Layer 7 of a small transformer language model trained on English Wikipedia (18 layers, counted from 0, width 128).
A neuron adds its activation times its output weights to the MLP's output. To switch it off is to set its activation to zero at one token and run the rest of the model.
A neuron's activation on a vector x is SiLU(gate . x + bias) times (in . x + bias), where the dot is the dot product.

Input weights of the MLP neurons that the questions are about. A number n stands for n times 0.0051.
n64 gate (bias -0.087): 26 -5 26 -9 -31 -25 -3 24 17 12 -45 22 -25 0 14 12 -29 12 15 -6 -2 11 -14 10 -19 16 -43 -32 19 5 17 -56 -10 13 13 -5 -8 39 1 15 29 -11 -48 5 6 -22 11 -22 -14 19 49 -42 -14 -13 20 11 14 39 3 4 -1 -5 29 -1 22 -24 23 -39 -25 -12 24 -13 -18 -19 1 11 -7 -59 25 -14 11 16 12 -10 21 21 13 -3 -19 28 -22 12 -22 -42 -7 -15 1 13 -18 18 25 6 11 28 2 1 2 7 -16 -35 -29 27 -10 -20 -57 4 51 30 -24 0 14 9 -5 -9 -5 33 27 27
n66 gate (bias -0.140): 48 -11 -2 37 -17 8 8 43 -7 -25 -29 2 16 21 41 38 -38 19 15 -9 -34 -46 -13 -28 24 -4 -25 5 25 -33 16 8 -12 -22 14 27 -4 15 -12 -8 35 2 -4 5 -42 35 -41 21 7 -16 -9 31 41 31 3 -30 -10 -13 -5 13 -2 38 -37 -26 -2 39 -13 7 -7 -22 -39 27 18 9 10 -28 8 19 -14 44 -10 -20 20 17 37 -48 -35 -36 23 -6 -49 -18 42 21 1 -7 7 29 -21 -11 18 24 6 15 4 23 2 13 44 -31 21 -4 48 21 19 -2 -31 26 30 -33 -10 13 35 -35 -1 25 32 -10
n111 gate (bias -0.148): 1 19 40 12 12 5 3 -8 -39 -6 -9 44 22 -6 37 -29 -27 24 -10 2 0 17 -45 7 -3 15 14 -1 3 13 28 -12 3 -37 -9 21 15 -11 63 13 24 18 37 1 -25 2 -16 -10 23 10 -7 10 56 -13 0 0 -28 -22 12 -28 -28 -24 1 -5 -10 10 6 -27 14 45 33 0 67 -7 19 -21 47 10 -4 -10 66 -4 25 -20 40 -14 -19 32 -19 -1 6 2 -2 17 -17 21 17 14 -20 -1 -5 -1 12 -3 -43 24 -6 31 -3 -14 5 -8 -14 -20 -6 6 31 -20 37 31 -50 -16 7 23 -13 -15 73 10
n138 gate (bias -0.106): 20 51 -13 6 -22 -7 30 -2 31 -45 -1 14 21 -10 23 26 0 2 -6 -3 -7 -28 -6 1 39 -26 -66 2 17 28 21 24 -2 9 31 6 23 -24 -34 -15 -57 12 -27 -1 -8 -30 26 -17 6 2 -33 -9 -19 -27 33 38 47 7 -5 -17 2 74 -1 -31 47 -11 -42 -35 -36 -10 45 -14 -12 -56 1 -17 -11 10 -63 25 -16 -28 -27 -42 7 -24 23 -18 26 24 -21 -14 -7 44 11 2 2 8 -9 -16 -18 49 19 -4 -1 10 -11 -12 23 -14 4 -65 -15 29 -12 13 30 -22 40 -34 18 -44 18 40 -15 -22 10 34
n163 gate (bias -0.099): 18 -26 19 37 -17 48 22 53 3 -6 -33 3 11 -17 24 20 -28 -15 15 -28 49 27 3 26 -9 -2 33 19 -3 17 14 -3 10 10 24 -7 -4 38 -28 -3 0 -14 27 -10 31 23 28 -48 -25 -28 33 -30 21 1 -5 13 13 -1 -20 27 -25 -19 -24 -10 -6 -8 -11 14 4 -14 18 9 15 16 -5 3 -11 -13 19 -10 -20 11 28 7 42 8 -16 3 2 -37 28 18 33 54 -19 -14 11 33 -15 -39 -5 20 3 -12 -7 42 26 -17 11 -37 -23 -13 -4 40 13 12 -3 35 12 -11 -1 24 -4 9 -24 -12 15 40
n193 gate (bias -0.130): -16 8 -8 15 -19 -30 -21 -8 12 52 -33 -10 32 10 11 -20 55 20 6 19 17 -23 8 3 -34 0 -9 22 23 -55 49 0 -9 -10 4 9 20 49 46 14 26 -16 -6 30 55 15 25 20 -40 -33 7 25 -30 -21 21 -2 -16 -3 -4 -6 -3 -24 10 1 30 -8 -26 2 21 0 -60 13 -28 -30 49 39 -46 -10 55 39 9 18 -4 2 -6 24 -19 7 7 12 -17 -13 2 14 8 -20 -9 33 -48 27 -39 -5 22 -15 -15 -9 -45 32 -12 -36 -27 14 38 -13 -57 -15 -43 26 -32 44 10 -20 -17 -48 -12 -4 41 3
n64 in (bias -0.017): -27 -10 -27 21 -18 -2 -13 -7 6 -12 13 6 -45 11 -1 27 -22 -12 9 15 -19 -24 -37 -8 -23 17 -19 5 14 8 5 -12 34 -18 -8 -11 -19 15 -7 18 -4 16 -11 -1 -2 -5 30 32 -17 -1 -23 -14 -1 -9 -30 17 16 1 46 3 21 -41 30 13 -20 -28 -4 -14 -4 4 -39 -4 26 13 16 -25 66 19 6 -1 -6 50 3 2 -17 37 15 17 20 -35 30 -28 6 17 21 5 20 14 5 3 14 13 -1 40 -6 10 -17 16 6 17 6 31 28 23 6 13 0 13 -20 13 10 -9 -54 -21 4 -3 -12 31
n66 in (bias 0.001): 15 -44 21 3 -2 -19 -10 10 -4 22 -9 -15 13 -32 -10 -95 -9 -29 1 -24 -10 -14 10 -3 7 1 -24 18 -40 26 -6 -15 -31 5 5 -58 3 10 34 -11 33 29 15 10 -18 4 -51 -37 -14 28 -21 -6 12 6 -14 -4 -24 -20 -10 -42 -36 -36 0 -29 -13 2 13 9 11 62 -3 0 -16 8 -22 -4 -1 26 23 0 34 -11 -22 -11 26 34 4 -17 -11 10 -31 -20 -7 -11 22 8 -6 11 21 -5 -19 1 27 -14 -39 -5 11 10 -27 -37 -4 29 -60 3 -17 -17 -7 -19 23 10 -17 -17 4 1 -29 51 -26 26
n111 in (bias 0.043): 6 -21 34 25 3 18 18 27 -7 14 15 -4 4 -15 -9 23 1 -8 1 -10 -11 -30 20 -29 20 17 7 22 12 -28 -36 -18 28 5 -5 -10 39 -17 -29 -25 -7 -28 -34 21 20 -16 8 2 6 -17 13 31 8 -26 30 -8 45 -33 -8 3 16 34 -1 3 -22 37 -48 -19 -11 -12 16 -11 18 -12 -19 -12 27 26 -32 11 -28 -16 -1 -7 28 -51 -5 21 -10 -34 -32 -14 47 32 -7 8 -15 13 0 -24 -18 31 45 -9 4 -8 0 -11 -15 0 -1 -14 -1 -12 -15 -3 18 -34 26 -18 -10 33 32 -6 -39 8 7 -4
n138 in (bias 0.042): 7 -23 -8 -12 17 -4 14 3 -6 6 -23 -6 19 28 -28 25 -3 19 -23 -8 29 -3 -3 -2 7 9 24 3 -35 -24 2 -13 -6 -32 -36 -14 0 16 1 13 16 -6 20 -12 13 -21 -44 -4 -26 8 32 2 -13 -27 -18 0 -11 -4 25 21 -19 -22 10 14 -20 -33 -11 24 36 -28 -56 8 28 29 2 -29 17 -6 11 57 36 28 47 5 53 -50 13 -4 -33 -6 29 9 43 -26 25 -49 9 -17 21 16 17 3 -35 -3 -3 10 9 10 10 4 2 44 8 9 30 7 -21 66 -13 -6 -39 10 -43 1 -8 47 -38 -4
n163 in (bias 0.021): 39 54 19 -4 29 -23 17 23 2 -5 -6 -2 27 4 -24 -43 20 4 -7 21 23 34 -1 21 2 -15 6 16 -10 -31 31 15 -28 0 14 15 -7 -35 6 -10 12 -19 0 23 0 -15 -27 -1 -16 16 -5 -34 5 -5 3 20 24 4 -11 8 -16 12 -8 19 -2 -11 49 -14 6 9 21 12 -20 -2 6 -10 -12 5 31 46 39 -15 1 -3 41 -15 -4 -9 42 -7 1 -1 -11 13 0 14 14 -21 1 2 -8 -2 -9 -27 19 28 18 -16 31 -20 -8 41 27 -6 -25 1 24 2 -26 1 -29 26 14 32 -2 9 -20 -21
n193 in (bias 0.089): -1 46 22 -24 9 0 -8 -19 18 -7 16 10 1 -12 6 -18 31 26 -10 18 9 -3 11 53 20 26 0 -9 2 -9 -31 -23 -20 2 0 -2 -9 -10 -36 26 -1 -30 1 10 -25 -22 -7 18 -35 28 4 -8 -6 -20 -49 -39 23 14 7 -18 16 13 10 -34 -7 -25 8 -1 3 14 35 3 -6 -6 -13 -21 -21 11 -33 -33 28 5 -20 12 -30 -3 45 17 11 -38 -27 13 -29 -17 -9 39 -5 -11 -10 2 -11 -4 -32 12 1 -5 -13 -28 14 16 37 30 -64 3 -16 1 17 -5 21 -12 -21 13 -3 16 13 29 -22 -19

Output weights of the MLP neurons that the questions are about. A number n stands for n times 0.004.
n64: -2 -7 -3 -17 -50 12 7 8 28 2 21 1 28 -5 -4 -19 23 -23 -3 -35 37 -34 2 37 -19 5 -29 -63 -19 19 6 -25 -11 -85 -47 4 22 -17 28 -12 11 -16 -14 5 38 -12 -31 7 -13 16 13 -23 -17 15 -30 -26 -17 69 -1 -15 -7 17 13 -15 53 19 34 -9 -15 -11 -50 7 18 30 -1 19 9 -38 21 36 5 6 -11 -19 -5 18 52 -15 -14 4 -6 7 -26 -30 29 -16 -14 21 13 22 27 30 38 -18 33 36 -4 21 -27 -2 -7 20 -1 2 -19 -16 3 31 -15 -12 29 -49 0 2 -86 15 31 24
n66: 32 -9 14 40 -6 7 36 26 -27 23 -4 7 31 24 8 -64 -79 -32 27 -13 28 -11 23 -64 -34 6 2 -2 -69 13 45 17 8 -39 -1 26 -3 -29 22 -8 -24 -12 -1 -2 -64 9 -14 28 15 -12 9 0 -35 -2 -11 16 2 15 -49 36 15 -50 9 -8 7 64 23 21 17 -1 -32 25 25 -23 65 -18 25 -10 -14 -12 7 9 35 -32 -27 -18 -12 -30 -7 -31 11 28 25 -21 -2 -6 61 -4 -30 15 0 -2 -64 -91 11 21 -73 10 -4 -1 -39 6 8 -10 59 -51 -32 17 -5 32 6 18 9 -25 -30 -8 33 -29
n111: -17 -11 1 -17 -8 -13 -22 -12 -13 -5 -35 2 -41 -13 -42 -19 -48 2 0 3 -11 8 11 -7 -21 -25 -11 -15 -17 -12 10 -28 26 -20 36 -24 27 16 64 36 43 4 -16 41 19 37 -10 3 40 -51 17 30 -7 -41 16 16 31 -37 28 8 21 -27 29 71 -15 -14 12 57 12 12 -36 -14 -36 22 35 -20 -3 -51 20 -37 -17 9 66 -7 -18 8 -9 34 -6 -15 -12 -32 32 -23 -14 7 -7 -11 -24 9 -6 -17 36 -40 19 -27 -73 -1 8 -40 -8 11 56 -52 11 -52 -25 20 -53 22 12 -33 -15 11 -28 -23 -14 -40
n138: 44 -7 3 -20 9 27 3 -15 10 2 -40 -33 -34 6 -21 16 15 -9 -35 1 -14 -4 -4 -39 -30 -4 18 12 -4 2 56 53 -33 -94 -6 5 24 42 17 -30 8 -3 -12 -7 11 31 -37 34 18 -72 20 9 20 -21 13 -6 -18 -21 -24 -17 6 2 -24 41 29 -45 -15 -30 13 18 -27 17 -26 15 26 -1 -20 -10 -56 -7 -14 -7 27 1 29 -5 30 -10 -44 12 -15 -36 31 8 -3 9 40 21 -5 22 26 3 31 -31 -44 13 -37 34 -11 17 58 30 -12 -30 -35 -3 13 24 -34 9 41 -9 5 62 -8 11 -37 1
n163: -15 -4 -22 20 60 -8 -17 -22 1 8 14 7 -20 -6 -13 11 0 15 5 -18 -25 -3 -11 -13 -16 4 -18 -9 -9 -4 -5 9 -29 85 -17 -9 41 9 -13 -22 6 -34 -25 23 -30 4 32 -2 4 28 36 69 -22 5 19 -5 -56 -45 34 32 5 -9 -1 -2 24 7 -46 27 8 4 -55 -7 -31 -15 -3 -28 -11 55 -35 -6 3 19 -23 26 -21 0 26 -22 -9 11 -10 -12 -34 -27 5 -33 -30 3 -6 60 6 15 12 28 -53 -13 15 -16 -14 18 -1 -25 -6 -11 -41 -10 -13 14 19 28 -39 61 28 -1 47 17 -36 3
n193: 22 -33 -13 1 12 34 -11 24 -13 7 -26 11 -12 5 -12 25 7 -4 17 19 -14 13 -23 -1 46 13 18 12 -25 15 -19 24 16 -6 8 18 -4 32 -13 -7 -30 -75 23 53 13 33 9 -25 7 -27 33 15 -26 13 5 -21 -2 72 -6 59 -18 -38 9 33 -32 -9 14 -27 1 -38 -1 -6 4 2 34 7 17 3 -2 -6 -29 12 0 -20 10 -3 28 -30 -3 12 8 10 -14 -20 -5 -75 38 -16 -21 -20 7 -46 7 10 -47 38 20 60 30 -6 8 -1 23 -5 -52 6 13 13 48 -38 21 -42 27 -31 -8 11 -69 32

Each question names a token from some text and the token that comes next. It shows the vector x that enters the MLP there. A number n stands for n times 0.057.

Then comes g, the gradient of the next token's log-probability with respect to the MLP's output, scaled to length 1. A neuron's effect is roughly proportional to its activation times (output weights . g). A number n stands for n times 0.0036.

" football", then " play"
x: 11 -19 6 1 -15 11 17 -28 12 5 5 15 21 -22 17 8 -17 29 2 -5 -2 -19 8 -2 3 23 -4 4 7 4 -33 -4 25 36 11 9 19 2 -5 5 -22 -4 4 -1 -20 -3 -17 -3 -20 24 -5 7 -5 3 -10 -1 -25 15 -2 7 -19 -28 9 0 -23 -12 2 -14 -15 0 2 -16 -6 -12 -46 15 -1 2 11 12 -4 -24 -6 7 9 2 19 24 2 -3 -32 9 18 -12 -4 -19 21 -9 30 -15 6 -30 -5 -3 3 8 2 -3 -25 -7 -14 33 -11 -32 -10 9 -20 -5 -8 27 21 6 0 -14 23 21 -14 3
g: -57 41 7 -31 8 36 -7 12 1 -10 14 -15 20 -1 1 12 -8 8 -23 -15 -27 40 0 11 43 6 22 -14 15 27 -47 26 34 18 1 -11 -18 -12 31 -2 -7 25 -1 -9 30 -36 24 -30 -7 -34 34 -22 -22 38 5 3 -9 6 -7 -7 -4 31 -9 15 11 8 5 2 -10 40 -27 33 11 -24 -32 -8 15 4 14 -26 7 -30 6 -26 5 -15 45 49 -13 -53 -37 -28 -23 18 -11 38 -65 -24 -15 -9 7 -5 -10 43 43 1 19 19 0 -36 7 5 -21 84 -40 20 2 -12 -9 -14 -23 -14 25 13 4 -31 -19 26
Which neuron, switched off, lowers the next token's probability most? n66

" or", then "ig"
x: 3 -14 19 -7 -11 20 5 25 -10 9 -2 -6 -15 -7 -18 3 -25 1 -23 16 22 12 -20 1 18 23 13 8 -10 16 -60 6 -20 56 36 9 -16 5 -3 10 -2 -3 14 5 -18 6 19 2 -11 4 -13 3 1 -11 -23 -20 -6 0 5 -11 -4 -1 1 3 21 -23 -25 1 3 0 0 7 18 19 -43 18 -12 -1 13 -13 -21 5 1 -3 3 -1 13 8 -4 -35 -9 4 31 -4 0 0 -7 12 -15 -8 1 -6 -7 -5 -11 -19 -6 20 -10 7 11 -8 29 14 9 -19 -3 -11 -4 -14 -10 -1 -25 -9 -22 -2 -16 2
g: 7 -3 22 0 -6 60 -43 -11 25 -18 11 -31 -9 -47 2 -50 48 -26 25 -36 -11 -6 34 27 -35 23 6 -25 17 17 32 35 0 -5 -7 42 -31 -27 -16 5 -6 -32 -8 -1 1 -12 -7 6 -19 -18 -21 32 32 -6 -36 -26 -15 28 4 -7 -22 -5 26 3 0 -21 -25 14 -16 -18 54 -11 -4 6 42 17 -36 -10 -9 -29 -27 22 -49 26 -3 -31 -12 -5 -7 -30 -4 22 40 40 -30 8 18 -18 -53 -33 -16 9 18 0 39 -22 -11 -23 -6 35 22 34 11 14 15 -17 9 22 4 -33 -18 -31 -19 2 28 -19 32 41
Which neuron, switched off, lowers the next token's probability most? n163

"ill", then " at"
x: 16 47 -7 0 -24 1 1 -1 -8 -14 -8 -5 -6 -20 19 -17 -3 6 0 3 18 -9 1 4 -18 8 -6 12 5 -25 -55 -10 10 57 29 -7 -10 10 5 -19 32 -32 12 -3 21 20 38 -5 -26 -1 18 11 1 -7 -17 -1 -12 15 -4 -25 12 4 -1 3 -11 -12 4 3 -4 -15 -28 16 -4 -10 -37 -18 22 17 7 25 -6 4 -23 4 -3 3 -20 33 18 1 -22 1 11 7 -3 -25 -15 3 -13 5 -27 -20 7 2 -2 17 -1 1 -19 5 4 -6 9 -6 -3 -3 -26 6 -10 2 19 1 9 -11 -12 6 -10 6
g: 11 -3 0 -13 25 -40 15 -2 18 8 -7 15 27 10 -28 -21 -1 -53 7 2 5 -43 16 -21 -19 2 31 -34 -44 -21 15 37 -9 2 27 14 -3 -21 12 -2 -23 20 19 -35 54 15 -4 -18 30 2 -43 -26 24 -52 23 12 -1 15 -6 18 20 16 -43 -47 -11 -30 -1 -28 15 15 5 14 -42 -20 -15 -42 18 14 -50 20 25 -20 42 2 10 -4 -1 -22 20 -46 -22 -40 12 26 -48 -55 -13 25 -12 -2 11 11 -6 23 42 -10 -2 -4 24 -31 -25 -4 -16 8 -51 -31 -2 -20 -28 -13 -17 -3 17 -13 0 23 2 -55
Which neuron, switched off, raises the next token's probability most? n193

"l", then "ter"
x: 12 5 11 20 -30 7 -22 61 -2 22 11 -4 -28 -1 18 10 -26 -9 5 -19 0 -4 8 -15 0 31 9 12 10 8 -31 -4 -11 24 -7 17 -43 9 -6 -17 25 4 7 -7 -3 2 10 1 -29 9 -4 -4 22 7 -20 9 4 25 -5 35 6 -1 -26 5 8 -9 -14 -3 21 13 -6 2 5 -13 -13 1 20 31 -7 -10 6 12 1 13 3 28 -2 27 0 9 19 23 5 16 3 -3 3 3 -12 10 14 30 -36 31 -15 -16 3 -40 -4 3 15 14 -7 41 1 -3 14 -16 2 8 13 -10 -10 -11 -1 -24 1 -23
g: -45 -9 7 2 -5 -46 -17 0 -1 -43 10 21 -3 -30 3 17 -39 -2 51 20 -54 -7 -1 -2 21 -12 -3 10 3 -3 -17 -24 7 -32 -12 -2 -4 4 -4 64 4 64 -2 -20 2 23 5 -12 -28 -5 59 -27 -19 14 -29 -4 -40 20 -1 11 -15 34 13 21 -6 -13 -5 17 -6 -30 2 32 -8 43 -9 20 36 1 4 -1 10 17 -8 -24 1 21 7 65 21 -14 -26 -37 -16 10 0 19 45 -23 -11 -41 22 7 0 -6 -28 40 16 5 32 -15 9 50 4 33 4 -9 -46 -9 -30 -27 5 10 -5 -35 -16 63 -17 -29
Which neuron, switched off, lowers the next token's probability most? n163

"E", then "v"
x: 18 -6 3 5 -7 17 -3 8 -7 -9 -22 18 -13 3 23 1 -11 -13 23 -1 -26 35 -1 0 -24 38 3 -6 -6 -6 -3 1 6 76 -1 1 -4 -2 11 10 22 3 -2 7 11 -10 9 1 20 -12 -5 -18 -1 26 -9 -13 -22 5 -2 -8 20 -12 9 0 -13 -27 -15 3 1 6 8 -8 5 11 0 7 -16 -8 3 -17 -10 20 12 -14 10 -27 10 -25 -31 23 -5 -13 -6 -18 -22 7 -1 -21 -2 1 -10 11 4 -8 11 12 -7 10 -14 21 21 -7 2 3 8 -6 -1 -16 3 -10 11 -6 21 -7 10 0 -10 7
g: -2 20 -73 14 -20 11 -8 -10 -28 14 26 -35 12 27 22 -7 -21 -13 32 5 22 16 -3 12 -30 4 -36 -2 -3 5 -15 10 -34 0 12 42 -40 -5 8 13 -23 14 -1 16 -10 -11 -34 0 -11 -23 -1 10 0 -90 47 25 -38 2 15 17 13 25 -7 0 -13 -15 -14 16 -34 -47 4 -6 -25 -3 10 -37 -18 37 -14 -34 -9 7 -35 21 17 -36 -26 9 -1 6 -28 -59 -14 12 -6 -4 5 4 12 -42 -3 -7 -28 8 72 14 -7 -31 -12 -14 16 40 -40 5 27 27 15 -22 11 13 -18 -8 36 10 8 -50 -36 -6
Which neuron, switched off, lowers the next token's probability most? n64

"ch", then " k"
x: 26 -33 -12 2 9 -14 11 5 10 11 -3 7 20 12 -13 1 -8 23 10 -15 -6 -12 -18 2 35 36 14 -6 11 19 5 9 0 45 0 -16 3 -6 3 16 47 -6 2 -18 -15 7 -8 -2 -7 17 -11 7 -23 17 0 -7 -22 36 -8 -9 -28 9 14 1 -2 8 25 -18 -39 14 -9 -12 1 -19 -29 14 6 2 16 16 6 8 16 -4 -23 2 17 -15 11 22 11 27 6 -7 -5 -7 -34 -12 -13 -1 22 -33 -21 10 -8 12 6 5 7 -8 -20 -1 -17 -3 4 -6 21 -3 -16 23 14 -2 30 2 6 12 -11 -13
g: 5 -7 -17 -42 17 -1 -21 10 -62 52 3 -22 -54 40 19 -19 -18 -14 -10 39 1 35 -26 55 -37 3 15 12 -16 3 -27 2 -10 -12 3 -33 31 -5 0 26 4 -31 13 26 -12 -19 36 -14 21 69 34 5 33 -23 -39 24 -31 -11 19 12 -40 -34 4 12 8 25 47 -9 3 9 -5 -22 -21 -5 -9 -10 13 20 26 -19 -4 10 -38 19 -30 -33 -11 5 18 -28 -6 -6 -32 -1 -33 15 -22 25 15 33 -29 6 -33 13 20 -23 -20 -46 -12 23 -19 22 29 -43 -9 -29 -19 -15 0 -32 -11 11 -10 -1 36 -8 -25 -16
Which neuron, switched off, lowers the next token's probability most? n64

"om", then "es"
x: 12 13 7 16 -7 -4 2 2 23 12 -20 -16 -8 5 26 -11 27 8 11 3 -12 -1 9 -20 1 10 -2 14 3 -11 -28 11 2 44 -10 -8 -10 7 8 -13 -8 -1 10 -7 25 -1 -11 -2 -7 -8 -2 26 -11 -24 -23 -27 14 -22 -18 -9 7 -55 -9 3 -16 -4 -18 1 20 12 -42 11 33 3 -21 15 3 21 24 -4 -7 -6 -10 0 -37 -3 -43 13 3 3 -22 -3 45 5 -4 -28 -10 18 -16 19 -1 10 2 -6 31 -4 -3 -9 -11 -2 4 -2 17 -5 9 -8 -15 12 -12 26 19 2 16 -20 -19 -15 32 14
g: -20 -28 16 1 -6 -18 35 2 18 38 -9 13 12 3 35 24 45 4 17 33 11 23 47 -7 -23 -18 2 15 -23 25 -31 0 39 -3 -6 -3 19 3 38 -1 -31 19 41 -14 -29 16 10 14 -30 12 10 9 3 25 -39 3 17 -10 -5 -25 -67 43 -33 19 2 27 -12 47 19 -12 -15 14 8 22 -28 19 43 38 23 -49 3 -14 19 -5 29 47 -11 -12 -12 9 -57 -32 -14 11 19 -4 20 13 -9 -16 61 -23 -19 26 -7 6 2 5 22 -4 12 23 6 -17 -22 7 -24 -19 17 16 2 7 -15 -23 5 52 23 -74
Which neuron, switched off, lowers the next token's probability most? n193

" is", then " prov"
x: 11 -4 14 3 -24 10 -18 1 2 13 -8 21 -17 9 -11 -18 -2 8 4 21 -7 22 16 5 -1 16 7 -5 -5 5 -25 -12 -20 53 37 3 -17 10 -7 -11 -9 -13 11 1 -5 15 -6 -8 -6 5 -18 19 -14 -13 -42 12 -21 30 5 -10 -6 -3 0 2 1 -29 28 -10 -9 13 -37 8 3 3 -47 19 12 -2 10 22 -12 5 -1 15 2 -2 -11 -17 10 -7 21 10 12 -20 4 -2 -20 6 -11 -5 12 -30 0 -9 5 -3 -7 -5 12 0 -5 14 3 -4 4 3 -16 7 -18 17 -7 2 -36 -17 7 1 -6 -4
g: -25 -4 -25 -19 12 2 30 -42 -59 -3 18 -20 5 -20 58 16 15 -9 -18 -6 37 45 17 6 27 -14 7 2 25 -8 -2 6 -29 33 23 14 18 -7 -38 -14 -12 5 -12 58 -28 50 44 20 -25 34 -1 -26 16 -47 0 -53 5 -50 38 -40 24 28 7 5 -32 -24 21 8 -14 35 18 30 -14 14 -31 -25 -1 23 -18 9 -4 -11 6 11 16 -28 -12 -3 2 -10 -2 -7 -54 -33 -10 0 10 -5 -1 25 -17 -52 9 10 20 -11 -2 16 -1 -9 27 -8 1 -27 38 11 -1 32 19 -43 -41 0 32 6 8 13 -44 8
Which neuron, switched off, raises the next token's probability most? n64

"ai", then " N"
x: -15 -16 6 -11 4 -7 6 36 -16 -19 -5 20 -12 17 0 -16 -12 6 21 -5 -37 -4 -9 -1 -9 19 0 13 1 -8 26 -18 2 66 -4 -3 15 6 -6 -1 -28 5 8 6 20 20 21 -8 -7 -1 -9 14 22 -7 -30 20 -1 -14 0 -25 16 -24 3 0 4 -10 -4 -13 -39 37 34 -20 -4 2 -23 0 2 22 28 15 16 5 -6 -32 -3 -8 -19 18 -5 1 -8 8 -19 -15 -1 7 0 2 3 -11 -6 12 30 5 6 -14 4 6 12 -7 33 -8 13 12 -9 -14 -6 1 14 29 4 -6 8 -2 -19 -26 -16 14
g: 17 6 -10 -7 5 47 -28 11 20 40 24 -57 6 -9 -24 -13 25 -27 2 10 -22 -10 7 -5 -6 -8 82 1 -19 -24 -27 19 -71 34 -22 16 3 13 -16 46 -25 -18 -8 10 2 -19 -9 9 -6 -7 -4 -42 -2 21 -36 -4 16 21 18 15 -4 28 14 -12 -32 -12 16 51 68 37 37 -44 -28 41 -21 -17 -47 -36 5 2 -17 2 29 0 11 -6 -1 18 -2 3 -5 15 28 -46 3 13 12 -21 -18 -30 -17 22 31 -2 -21 -20 0 4 -3 12 -39 -20 13 16 20 -8 -3 -27 -15 -4 9 -5 -24 -11 -32 27 -45 -24
Which neuron, switched off, lowers the next token's probability most? n111

" ph", then "il"
x: -1 23 16 -13 18 15 -13 -12 7 -19 11 2 -51 -10 19 1 21 20 13 -2 -12 -3 0 -6 38 28 11 -1 -6 1 11 4 5 48 -7 12 -32 -6 -1 -6 12 -7 -5 6 0 -25 -2 8 -9 5 27 -3 -11 -6 2 -32 13 17 -6 5 9 8 23 -2 19 -15 6 23 -32 11 6 -1 20 4 -4 16 21 11 -14 -22 14 -9 18 -14 -8 -12 36 24 2 -33 -29 -12 17 -12 12 -6 11 15 4 4 4 3 4 8 -3 -12 3 1 7 28 23 10 0 -16 -10 8 -23 10 -6 20 -2 3 20 5 -6 2 8 -7
g: 6 -39 -31 -36 -13 21 7 -17 -4 -35 30 -42 24 -49 41 2 -2 14 43 -16 41 27 10 -15 8 -4 -38 10 13 -1 49 -11 -38 -16 -7 18 7 14 22 82 12 5 -44 -11 19 8 -14 -20 -20 28 -14 -15 -5 -9 0 -16 10 -17 9 -58 30 -27 36 -6 -17 -17 19 -9 -26 27 6 -25 -17 -6 3 -27 -3 55 0 -17 33 19 8 18 17 25 -74 41 -15 9 -11 11 -22 10 -18 -3 -41 -7 -36 -4 -6 51 -14 22 -6 -6 19 -4 -14 6 -13 -42 -18 -11 -18 12 -1 -10 4 -20 -6 17 -30 14 3 21 26 29
Which neuron, switched off, lowers the next token's probability most? n193

"ian", then " and"
x: 12 -10 -13 -6 -15 -21 2 -12 -6 -5 3 22 -2 13 16 16 3 31 17 -8 8 -13 9 8 -10 14 -19 1 -1 -2 -33 -9 23 59 18 9 17 3 -4 -14 26 -22 0 -7 -21 10 2 -5 4 17 -18 -9 15 26 -23 -19 -3 10 8 15 -11 -30 16 3 1 1 15 -10 -21 -23 4 -12 20 -1 -49 13 18 -11 8 -15 -10 0 0 0 -19 -3 13 -9 12 -18 18 24 1 -15 -9 -9 -12 0 17 -6 2 -16 -9 3 -10 -5 -1 -1 -30 -3 -10 17 -13 -12 -13 2 13 -6 -22 -5 -6 0 3 -7 5 4 -12 -6
g: -48 -8 -5 -35 -25 -32 -9 -6 -11 49 7 -24 29 11 32 -15 27 58 -8 14 -17 6 -20 -42 8 -12 -25 8 11 13 -12 9 -16 -12 10 22 19 -40 0 -23 9 -26 2 -3 11 -37 -7 -12 -7 -12 3 9 -10 -13 17 -22 -34 -40 -54 23 -13 39 -7 14 4 6 21 -17 -7 -30 -17 40 27 11 4 11 37 26 28 53 32 1 -7 29 1 -22 2 -14 -34 -28 12 -4 17 -43 -12 -28 7 0 78 -35 13 4 3 10 -4 18 -4 37 5 -24 0 -39 -21 85 -29 0 -9 7 -19 -3 -20 -17 -16 13 -23 46 -7 23
Which neuron, switched off, lowers the next token's probability most? n64

"on", then ","
x: 0 6 -16 9 5 -13 -8 5 19 -16 -12 7 -28 -12 1 12 -12 -5 5 11 13 -7 8 -5 11 3 -3 -14 11 5 -4 -4 24 83 14 -1 -4 0 -26 -6 12 -12 16 -12 -26 9 23 -1 0 11 -16 -9 -9 0 -18 0 6 23 -16 -7 -18 -14 -12 -9 12 0 -23 -14 -8 -14 15 12 6 -12 -32 8 -16 -2 38 17 0 8 -4 6 -4 -4 -5 -6 12 25 -35 -8 -4 2 1 -8 3 8 6 -17 -7 10 -12 5 5 11 0 -36 0 -11 12 -1 -23 -15 2 -4 -6 -4 -10 19 -20 -2 11 -2 -10 -15 11 -3
g: 22 -11 -26 5 25 0 23 0 48 -27 25 45 38 14 -11 -29 4 17 -16 0 11 28 45 -33 4 15 9 -11 -24 -14 9 -2 -6 -1 -40 -16 15 4 -8 -34 -26 30 10 -18 -12 26 22 -25 -1 1 -16 1 -36 -1 7 19 17 38 -42 -23 7 -45 -46 56 -11 -11 -6 24 24 6 53 3 -6 -9 4 5 -56 -22 17 40 -35 -22 23 -21 7 21 72 1 23 49 -5 -4 15 21 -22 7 18 36 -14 -27 29 3 36 -31 -1 -14 16 -48 2 34 1 10 -2 -14 5 16 24 2 5 39 -23 9 -1 -26 -42 31 -33 11
Which neuron, switched off, raises the next token's probability most? n138